Layer 4 of a small transformer language model trained on English Wikipedia (14 layers, counted from 0, width 96).
Take only the direct path to the model's output, skipping the later layers: a vector added to the residual stream pushes a token's score in proportion to its dot product with that token's output vector.

Output vectors of the tokens that the questions are about. A number n stands for (n - 500) times 0.0033.
"ended": 527,583,607,561,482,529,615,542,635,376,680,443,399,537,458,570,611,567,683,479,608,337,595,698,570,488,635,480,486,452,512,387,502,538,531,446,610,549,547,454,463,529,510,573,598,575,395,398,479,548,648,613,551,611,462,440,484,480,468,396,417,356,417,538,683,485,641,567,508,419,623,607,500,573,429,385,562,522,717,418,433,539,483,486,425,433,535,520,652,677,410,429,543,676,541,500
"rose": 595,503,401,683,382,599,453,541,503,442,530,413,376,462,559,624,510,435,542,412,572,393,445,706,458,497,603,649,556,537,538,397,342,591,520,462,504,478,545,529,476,371,511,504,500,521,360,586,336,473,560,572,429,640,536,402,388,450,437,364,396,509,569,416,500,356,593,583,465,380,611,410,533,556,424,438,639,563,638,416,531,522,635,485,607,403,482,521,602,544,366,378,567,557,592,404
" kbd": 587,765,415,622,334,723,711,668,634,335,813,86,451,343,306,631,625,432,538,169,801,49,563,737,286,730,643,688,135,533,579,579,367,772,386,537,344,143,718,193,561,30,417,389,838,778,450,344,221,633,861,628,456,771,709,531,301,270,311,279,166,395,513,660,903,151,865,508,543,520,588,441,642,635,218,286,615,752,712,310,534,825,466,775,460,196,416,408,884,794,193,315,578,877,707,148
" who": 533,538,500,522,518,531,540,577,581,453,602,371,511,584,453,594,605,530,436,478,524,431,580,490,457,644,460,561,538,437,431,455,505,500,459,454,586,422,566,436,391,387,449,428,535,533,554,529,544,610,465,449,526,428,502,405,400,447,515,468,435,540,510,382,559,498,526,471,520,493,536,587,478,465,584,524,611,588,541,482,419,597,554,479,484,437,409,395,660,476,488,523,532,613,447,440
",": 578,457,560,522,509,394,445,523,475,513,409,538,493,464,512,541,528,432,387,543,393,526,523,458,600,609,436,457,477,447,421,440,599,425,554,442,545,540,435,561,454,596,606,612,507,472,526,498,493,467,413,497,609,505,436,645,452,463,566,543,600,612,434,525,430,554,452,420,469,557,546,549,476,390,527,611,444,414,568,520,599,510,477,470,556,533,487,543,529,438,513,517,522,487,472,565
"c": 505,544,530,460,561,533,528,539,498,540,489,528,555,502,599,434,496,496,547,532,465,460,488,439,378,439,496,425,575,304,501,414,519,612,588,633,521,477,467,485,537,385,561,592,534,494,531,524,605,447,521,475,539,546,457,496,479,462,612,319,573,559,487,419,580,536,539,535,592,517,560,375,486,442,426,454,405,458,511,496,506,438,460,376,522,482,483,489,567,516,443,517,464,494,564,472
"tri": 404,565,505,512,460,554,502,498,534,523,480,399,567,415,421,544,488,504,553,547,605,396,510,469,437,460,522,472,416,437,407,594,517,600,511,685,448,534,472,515,529,426,482,590,459,511,492,552,504,529,570,512,533,486,507,470,615,465,475,440,526,456,660,516,509,507,567,482,600,536,509,389,516,542,576,476,471,434,618,473,513,498,560,467,529,458,517,468,618,575,378,465,608,566,489,444
"ant": 529,530,491,611,480,410,423,364,413,423,533,482,457,511,531,527,436,568,454,509,602,430,537,536,543,502,510,496,365,505,424,377,508,431,412,350,554,431,514,576,503,547,471,533,596,510,489,526,443,560,498,507,509,495,567,491,433,461,360,345,602,505,478,505,497,466,583,557,483,572,426,629,508,561,490,396,660,504,608,517,452,529,428,493,619,424,546,545,603,594,420,548,533,583,585,459
"burg": 572,530,435,535,347,459,632,630,530,484,569,468,471,400,539,568,563,472,460,465,518,504,420,488,361,616,470,545,292,565,580,547,447,547,369,462,472,360,571,507,527,399,447,546,580,514,496,517,461,435,566,551,392,555,577,449,483,497,339,474,544,488,500,566,659,438,608,460,525,450,606,485,532,588,434,430,541,623,615,372,685,564,397,651,549,409,454,564,606,619,425,471,570,656,635,362

Output weights of attention head 0. The head adds the sum of these rows, row i times number i of z. A number n stands for (n - 500) times 0.0011.
o0: 602,476,414,418,335,550,478,464,700,465,396,654,557,527,596,551,471,566,426,318,510,570,704,576,625,330,547,256,573,595,539,396,602,660,414,313,611,437,582,551,488,512,603,424,401,584,618,498,485,516,349,461,404,435,418,470,456,528,340,487,586,470,330,458,678,556,525,446,415,470,391,607,468,462,444,441,410,569,526,368,559,523,460,542,619,313,615,443,550,376,355,503,483,520,749,606
o1: 530,520,362,318,544,257,716,772,613,353,380,475,516,723,339,776,532,402,474,336,384,350,556,404,390,642,480,222,525,420,431,815,657,414,495,454,404,339,445,383,344,481,631,449,473,344,598,334,216,535,283,463,570,425,170,677,586,535,506,589,505,495,574,518,414,531,528,317,652,484,464,723,333,575,479,665,809,790,461,689,660,641,662,594,293,351,510,677,357,496,576,373,480,344,514,453
o2: 589,617,451,418,472,410,665,470,398,366,457,275,368,531,395,499,437,434,367,430,783,298,530,668,458,355,487,480,735,397,386,472,406,541,444,295,433,455,465,697,513,478,469,499,361,671,515,636,494,442,671,504,319,597,483,402,326,571,696,488,467,458,487,492,561,287,689,371,578,348,318,397,294,357,502,572,553,485,588,265,454,532,564,617,590,436,540,497,499,633,473,359,769,460,593,464
o3: 439,545,555,511,589,265,265,552,385,594,408,495,508,642,630,455,421,430,367,560,453,523,509,407,497,325,505,518,600,468,508,516,514,355,684,468,597,432,629,626,540,464,390,468,517,288,591,434,421,701,420,626,425,779,558,862,353,401,679,638,532,526,609,673,336,313,379,516,487,259,341,543,512,457,495,482,612,379,634,420,433,334,383,525,466,441,420,339,610,593,544,392,633,469,542,414
o4: 586,358,611,335,502,434,602,693,638,372,426,643,370,428,439,504,380,537,387,433,503,736,510,529,410,508,599,696,522,404,483,534,542,519,468,627,388,471,862,558,606,718,440,640,485,619,482,507,514,413,613,289,599,581,691,449,446,453,401,528,294,477,394,426,427,352,215,717,581,507,537,552,716,464,435,727,379,501,359,596,468,382,585,416,359,373,631,469,524,692,367,531,410,421,327,488
o5: 794,492,343,565,650,608,444,452,661,740,551,541,502,417,518,331,465,561,611,644,441,240,423,557,587,427,486,846,490,551,414,698,443,657,452,516,375,208,295,601,507,507,452,311,579,389,368,598,460,247,319,349,514,608,635,495,705,486,568,596,343,593,417,314,618,683,566,708,758,513,387,425,503,350,532,647,534,364,378,436,540,502,623,550,544,656,469,459,398,623,656,354,423,473,217,590
o6: 432,420,646,445,590,445,636,553,573,915,431,584,304,536,649,561,347,684,511,67,560,567,328,427,510,597,495,608,714,370,274,409,364,595,498,452,634,539,525,438,298,482,450,511,473,529,561,395,513,575,465,579,412,438,431,445,504,645,527,606,523,433,690,570,481,465,741,623,459,602,487,346,670,639,442,334,648,623,463,318,635,311,598,379,644,527,227,548,531,552,313,542,413,367,450,638
o7: 518,509,440,332,630,400,443,326,383,484,547,569,626,310,425,547,620,623,285,565,392,400,379,355,711,532,455,338,787,555,510,437,635,471,704,484,583,582,549,446,464,389,510,451,449,697,642,365,486,558,420,583,463,551,465,248,468,388,341,271,594,580,385,635,511,530,454,753,796,615,230,466,677,452,375,627,466,551,544,584,481,403,260,470,532,520,445,429,472,679,212,631,493,549,392,261
o8: 435,304,528,393,427,644,565,611,260,497,439,438,551,366,653,425,412,407,543,612,518,364,566,456,510,297,543,405,450,636,554,470,522,553,740,420,460,425,496,340,450,201,623,518,466,415,227,422,418,461,411,482,486,432,601,427,670,587,608,283,570,370,300,354,625,505,345,695,446,680,627,436,838,552,531,323,281,640,550,319,425,298,711,597,515,617,539,404,535,395,613,818,626,367,441,477
o9: 583,495,532,509,493,743,512,747,385,449,447,624,436,567,578,389,490,474,512,314,492,469,318,453,405,591,569,404,394,527,392,599,560,636,416,383,613,584,770,335,493,378,292,570,499,565,600,419,445,541,579,319,525,343,691,612,601,470,556,397,542,607,581,247,350,502,316,503,621,568,518,409,473,488,640,561,662,701,481,523,452,357,361,532,318,667,393,431,288,485,573,543,564,612,831,572
o10: 336,492,455,646,299,708,336,484,481,526,498,535,423,374,586,496,510,624,540,243,421,411,384,525,468,262,372,658,422,460,441,472,452,556,448,529,741,348,621,323,485,356,657,463,257,553,467,487,539,637,347,541,614,757,395,302,569,617,535,591,707,513,496,393,447,547,641,457,393,552,599,576,341,372,527,409,464,442,214,784,451,327,554,490,623,518,622,495,750,613,682,308,634,425,385,490
o11: 664,605,712,709,369,514,538,440,429,597,537,718,624,550,399,530,491,477,487,335,313,581,407,388,540,640,419,482,650,647,588,455,451,396,618,353,517,312,523,608,473,502,744,652,496,271,543,566,374,416,603,525,574,490,622,586,460,696,535,650,562,550,602,523,554,337,329,362,423,491,496,395,215,565,692,524,417,671,334,362,662,434,544,678,437,509,333,449,532,624,558,478,552,512,530,307
o12: 519,412,482,445,587,690,409,523,563,574,409,381,665,399,384,444,407,407,560,450,444,519,376,413,251,469,505,606,627,576,526,380,565,586,483,422,498,485,568,592,486,488,645,453,309,531,517,567,375,320,659,709,377,516,490,555,347,493,306,411,654,439,455,790,578,697,637,476,488,426,569,318,374,500,608,481,465,501,733,476,316,441,536,490,431,445,468,501,589,629,315,571,498,543,480,355
o13: 560,531,597,458,327,565,587,579,531,247,576,491,416,516,430,427,446,525,512,425,425,265,542,516,567,390,702,240,724,335,383,407,508,486,550,550,223,744,429,732,408,511,483,574,753,398,575,525,749,688,472,598,461,614,188,623,511,676,604,448,561,239,556,557,397,652,118,578,544,566,683,552,471,388,525,605,639,484,662,521,602,544,481,570,539,625,436,427,663,272,575,365,357,559,387,782
o14: 519,411,506,566,744,506,571,477,510,638,506,616,630,416,617,533,426,430,548,444,629,503,402,447,457,597,675,583,394,441,422,597,474,259,603,355,443,395,456,480,588,680,421,433,398,267,363,263,667,303,675,399,331,965,385,598,550,443,574,709,422,629,519,379,524,464,413,585,673,453,283,577,411,589,413,405,393,457,345,405,468,693,381,442,446,491,496,747,571,247,313,289,669,539,657,455
o15: 396,483,529,688,416,569,469,420,309,300,684,572,523,429,591,619,437,530,442,423,447,563,352,539,481,472,521,580,563,490,376,494,479,800,491,798,471,452,472,748,634,546,463,405,640,322,337,643,505,536,370,554,623,574,528,108,460,717,503,457,780,445,463,591,515,655,759,609,600,437,445,548,328,619,382,556,508,811,404,392,355,677,322,702,514,709,593,510,608,707,522,488,493,312,389,564
o16: 426,530,686,440,541,602,502,665,662,550,394,620,683,329,301,606,384,577,542,254,502,469,513,667,482,725,417,558,405,461,396,416,448,524,261,272,534,448,378,516,524,378,263,373,424,413,553,561,419,457,383,693,449,373,360,629,534,521,470,470,433,549,540,539,333,666,217,576,486,584,428,663,246,262,427,280,475,477,519,586,415,582,468,531,635,348,536,463,581,297,603,633,265,490,231,574
o17: 464,384,277,502,295,473,503,304,519,637,512,369,569,429,497,492,675,528,706,371,444,321,660,545,502,689,382,713,576,715,756,771,455,622,640,455,433,581,523,595,447,280,510,592,552,695,521,679,530,428,681,553,283,512,506,365,486,560,512,414,644,527,302,523,390,337,670,710,449,545,468,394,524,326,672,239,530,583,595,337,533,467,482,347,267,606,553,501,605,470,400,494,682,651,364,556
o18: 521,468,508,578,392,527,647,339,607,459,642,679,415,369,564,406,309,489,543,613,519,320,373,459,509,370,422,602,518,396,506,632,599,314,631,341,565,498,652,463,459,515,582,405,655,520,529,671,532,339,626,545,451,588,420,602,432,574,528,489,516,664,664,550,419,267,645,474,376,560,635,662,542,451,502,670,448,699,660,328,643,539,502,648,539,480,649,634,461,508,598,268,610,471,653,425
o19: 228,608,522,350,511,536,572,605,685,588,541,540,465,406,329,409,726,556,525,581,498,340,497,504,443,601,300,482,372,482,369,550,430,483,500,203,502,665,534,582,312,611,534,413,308,430,504,442,533,519,364,447,518,464,705,584,547,463,418,594,463,317,473,643,465,382,439,513,538,569,271,439,182,660,472,657,756,436,539,502,677,412,542,639,451,559,400,199,458,414,734,545,552,511,647,690
o20: 529,160,403,473,540,371,372,539,604,415,484,617,320,558,556,582,512,423,529,573,534,368,471,482,635,641,602,489,402,481,657,468,504,509,648,198,540,333,362,601,572,491,657,481,590,517,281,469,445,576,584,406,488,355,698,402,391,373,683,512,626,555,519,387,409,521,371,586,470,592,379,442,510,405,461,496,442,503,542,431,513,473,522,303,687,480,505,727,632,486,702,422,482,520,481,533
o21: 512,357,579,430,538,428,687,384,444,429,596,335,637,573,483,483,324,493,253,482,523,54,353,563,569,494,410,524,353,389,477,602,565,589,563,516,522,406,541,454,653,579,506,536,499,519,543,409,267,463,482,755,525,495,515,846,359,704,374,488,764,511,450,302,491,518,572,463,524,458,508,559,551,454,477,524,516,534,474,711,354,472,515,350,505,466,513,407,539,509,466,473,426,530,599,644
o22: 467,564,753,381,474,508,516,447,730,563,560,362,545,402,440,523,496,382,253,396,323,578,584,642,352,550,504,777,378,468,444,499,580,550,536,387,450,463,470,577,623,249,353,443,559,700,477,393,522,487,407,626,468,606,447,564,773,556,433,598,542,504,509,517,512,111,594,681,302,696,397,452,629,605,452,601,745,585,713,345,456,501,468,636,491,400,533,668,303,396,455,590,437,529,410,445
o23: 545,429,474,543,488,670,735,620,516,358,521,402,584,237,584,457,400,462,400,360,267,473,582,422,476,594,474,485,450,539,651,327,603,486,397,397,543,433,657,493,590,447,448,427,428,621,383,352,517,645,349,287,565,447,548,426,570,374,507,448,578,660,494,335,758,358,692,537,530,671,455,404,471,435,635,436,623,755,355,393,435,384,570,510,750,617,314,614,754,585,554,544,736,595,473,571
o24: 367,708,601,418,454,473,453,674,529,516,851,470,562,516,305,647,537,603,552,536,417,705,669,475,645,504,690,531,463,507,388,413,598,364,562,416,626,621,648,556,416,390,390,493,543,625,645,375,504,431,488,571,347,489,477,416,478,673,264,462,402,298,349,466,395,519,600,549,274,714,233,456,430,470,568,595,532,336,226,331,307,456,584,608,542,470,503,332,612,394,506,349,562,583,495,440
o25: 403,490,490,642,416,272,380,370,420,205,548,523,477,583,719,482,365,590,469,319,375,593,500,743,619,595,640,727,467,528,305,456,432,480,604,534,434,516,324,667,522,546,609,488,397,795,426,448,648,458,454,589,609,419,465,506,455,684,273,451,704,731,377,333,643,271,258,660,505,266,518,481,675,629,540,374,377,413,704,649,215,475,604,639,684,523,490,574,277,587,488,730,722,478,915,518
o26: 661,707,545,668,453,497,559,561,258,587,442,404,400,646,551,525,514,479,559,799,484,474,290,545,418,653,636,421,508,412,254,767,494,379,234,731,591,442,450,574,538,612,457,526,475,609,435,442,451,644,374,400,484,409,630,524,530,599,490,533,497,490,448,632,373,437,588,589,271,640,587,442,523,514,430,699,496,562,380,563,478,402,419,284,509,597,470,250,348,511,624,475,582,442,341,526
o27: 538,439,599,737,402,730,654,436,453,418,618,632,499,560,391,695,225,503,215,511,603,588,402,481,508,508,468,488,452,531,472,656,551,555,499,431,482,705,251,550,316,458,223,353,562,677,599,461,633,254,465,382,838,292,225,372,490,377,456,354,587,328,673,242,342,442,447,408,485,519,288,594,721,365,688,427,362,357,544,508,332,265,435,321,438,588,238,585,573,387,774,550,630,542,370,332
o28: 758,348,415,516,670,446,574,417,479,334,673,408,494,521,600,649,249,568,427,599,362,567,554,432,484,532,445,361,519,495,475,595,343,443,363,686,453,674,511,631,355,257,560,283,666,141,597,681,653,624,598,551,396,578,429,590,419,520,415,528,443,510,400,564,321,591,716,443,419,591,560,382,245,552,684,417,403,462,417,669,579,504,561,278,443,495,410,572,270,609,486,478,497,567,396,679
o29: 403,528,392,466,514,491,488,494,678,398,325,503,569,580,585,534,349,454,397,518,352,528,392,595,594,622,599,429,535,536,774,553,472,466,583,551,563,222,460,585,350,497,685,486,469,284,599,291,680,435,782,757,441,509,509,386,466,587,581,291,260,798,366,459,609,511,622,319,557,637,585,544,786,378,529,503,480,701,256,264,185,394,560,327,469,259,351,383,577,624,631,539,307,664,477,798
o30: 627,572,406,652,598,456,756,706,565,480,259,603,466,476,547,526,402,587,403,334,792,518,645,548,739,595,502,516,379,451,546,407,740,547,538,551,621,481,222,496,419,546,499,619,602,443,464,606,772,538,634,473,578,438,763,322,572,622,535,484,820,732,562,679,712,550,764,675,429,484,724,419,387,597,527,381,596,400,641,549,539,135,475,637,528,234,422,486,323,536,656,433,529,387,198,400
o31: 537,596,536,523,433,397,576,590,380,357,550,615,284,486,444,498,318,323,480,668,586,536,324,518,546,401,514,634,371,591,545,537,316,354,318,604,601,333,608,399,444,536,434,592,728,476,491,607,458,416,462,420,479,425,369,548,528,571,587,496,611,436,321,670,392,475,485,743,519,496,293,487,286,407,435,555,448,634,605,315,604,407,549,419,399,492,421,531,547,764,449,320,412,591,513,646

Each question shows a token from some text and the vector z that the head gathered there. A number n stands for (n - 500) times 0.0048.

" In": 553,423,534,482,323,436,443,640,525,416,560,528,494,532,365,602,458,590,526,505,491,483,384,490,542,530,603,587,600,352,697,501
Which two tokens does it push up most, strongest first? "ant", "tri"

"FA": 586,536,498,476,312,472,465,421,661,463,497,535,583,380,401,360,528,675,322,597,553,438,501,335,513,406,472,477,470,609,592,401
Which of these tokens does it push down most? "ant"

" last": 597,429,750,532,540,461,520,442,561,550,413,466,609,598,474,344,462,513,641,550,573,445,359,436,602,527,451,649,569,346,422,600
Which two tokens does it push up most, strongest first? "rose", "ended"

"wa": 532,538,619,515,326,638,616,555,498,545,746,465,565,421,264,485,662,672,354,747,474,608,498,552,513,535,551,636,471,372,704,581
Which of these tokens does it push up most? " who"

" is": 517,568,585,603,518,587,422,580,465,378,469,480,576,610,491,459,661,428,502,611,575,500,468,421,422,306,523,439,447,416,547,552
Which of these tokens does it push up most? ","

" promoted": 508,511,631,549,526,242,665,582,465,486,498,402,578,640,313,462,410,483,572,458,445,584,474,332,528,677,511,528,511,376,368,522
Which of these tokens does it push down most? "burg"

" than": 475,502,702,580,493,267,479,594,481,354,401,512,500,675,459,477,334,502,555,545,604,491,585,513,660,612,621,496,592,415,378,493
Which two tokens does it push up most, strongest first? "ended", "ant"

"^{": 439,393,377,404,552,572,447,524,532,452,602,424,472,462,436,651,343,396,477,303,563,473,323,450,355,510,594,526,602,615,599,509
Which of these tokens does it push up most? "c"

"0": 497,539,384,380,598,434,554,636,458,530,440,462,472,508,453,384,569,401,474,509,521,426,531,634,473,348,404,610,380,413,591,480
Which of these tokens does it push up most? " who"

"FI": 602,539,470,447,283,490,458,414,681,445,514,541,603,336,397,363,542,695,291,602,535,433,504,312,512,391,450,465,453,670,628,380
Which of these tokens does it push down most? "ant"

",": 707,627,514,529,673,290,565,571,595,596,419,597,448,601,526,409,463,390,522,394,615,484,498,651,458,653,310,758,301,619,497,553
Which of these tokens does it push down most? "tri"

" re": 677,338,686,504,461,301,490,597,498,395,402,399,579,613,501,642,286,632,662,516,485,597,415,326,565,569,411,463,686,524,603,554
Which of these tokens does it push up most? "ended"

" Cor": 555,459,447,533,366,603,377,609,465,560,542,503,620,472,531,611,500,531,348,580,495,506,455,393,550,480,538,208,520,478,580,469
Which of these tokens does it push down most? " who"

"les": 561,612,607,461,629,575,483,704,394,541,604,463,535,264,573,491,460,558,721,464,393,503,580,532,638,557,419,723,434,486,601,471
Which of these tokens does it push up most? " kbd"

"ed": 289,979,418,760,504,481,318,513,225,452,492,593,372,623,639,416,709,90,452,838,565,628,297,254,553,235,636,367,478,405,339,534
Which two tokens does it push up most, strongest first? ",", " who"

"ish": 323,907,400,569,525,660,534,614,148,420,558,563,581,367,274,285,451,385,506,575,426,500,488,346,573,269,867,307,805,272,438,676
Which of these tokens does it push up most? ","

" the": 419,251,533,412,376,570,391,674,769,435,549,415,480,600,424,738,480,544,452,560,450,385,418,601,601,456,668,694,632,259,468,495
Which of these tokens does it push up most? "tri"

" events": 428,473,487,425,423,628,458,564,674,472,423,456,415,599,465,563,534,491,435,574,506,401,424,489,576,465,649,627,651,293,546,469
Which of these tokens does it push up most? "tri"

" Sara": 553,527,563,492,421,543,572,556,501,544,618,460,466,538,357,468,652,544,447,631,505,562,468,492,538,549,533,626,464,445,616,548
Which of these tokens does it push up most? " who"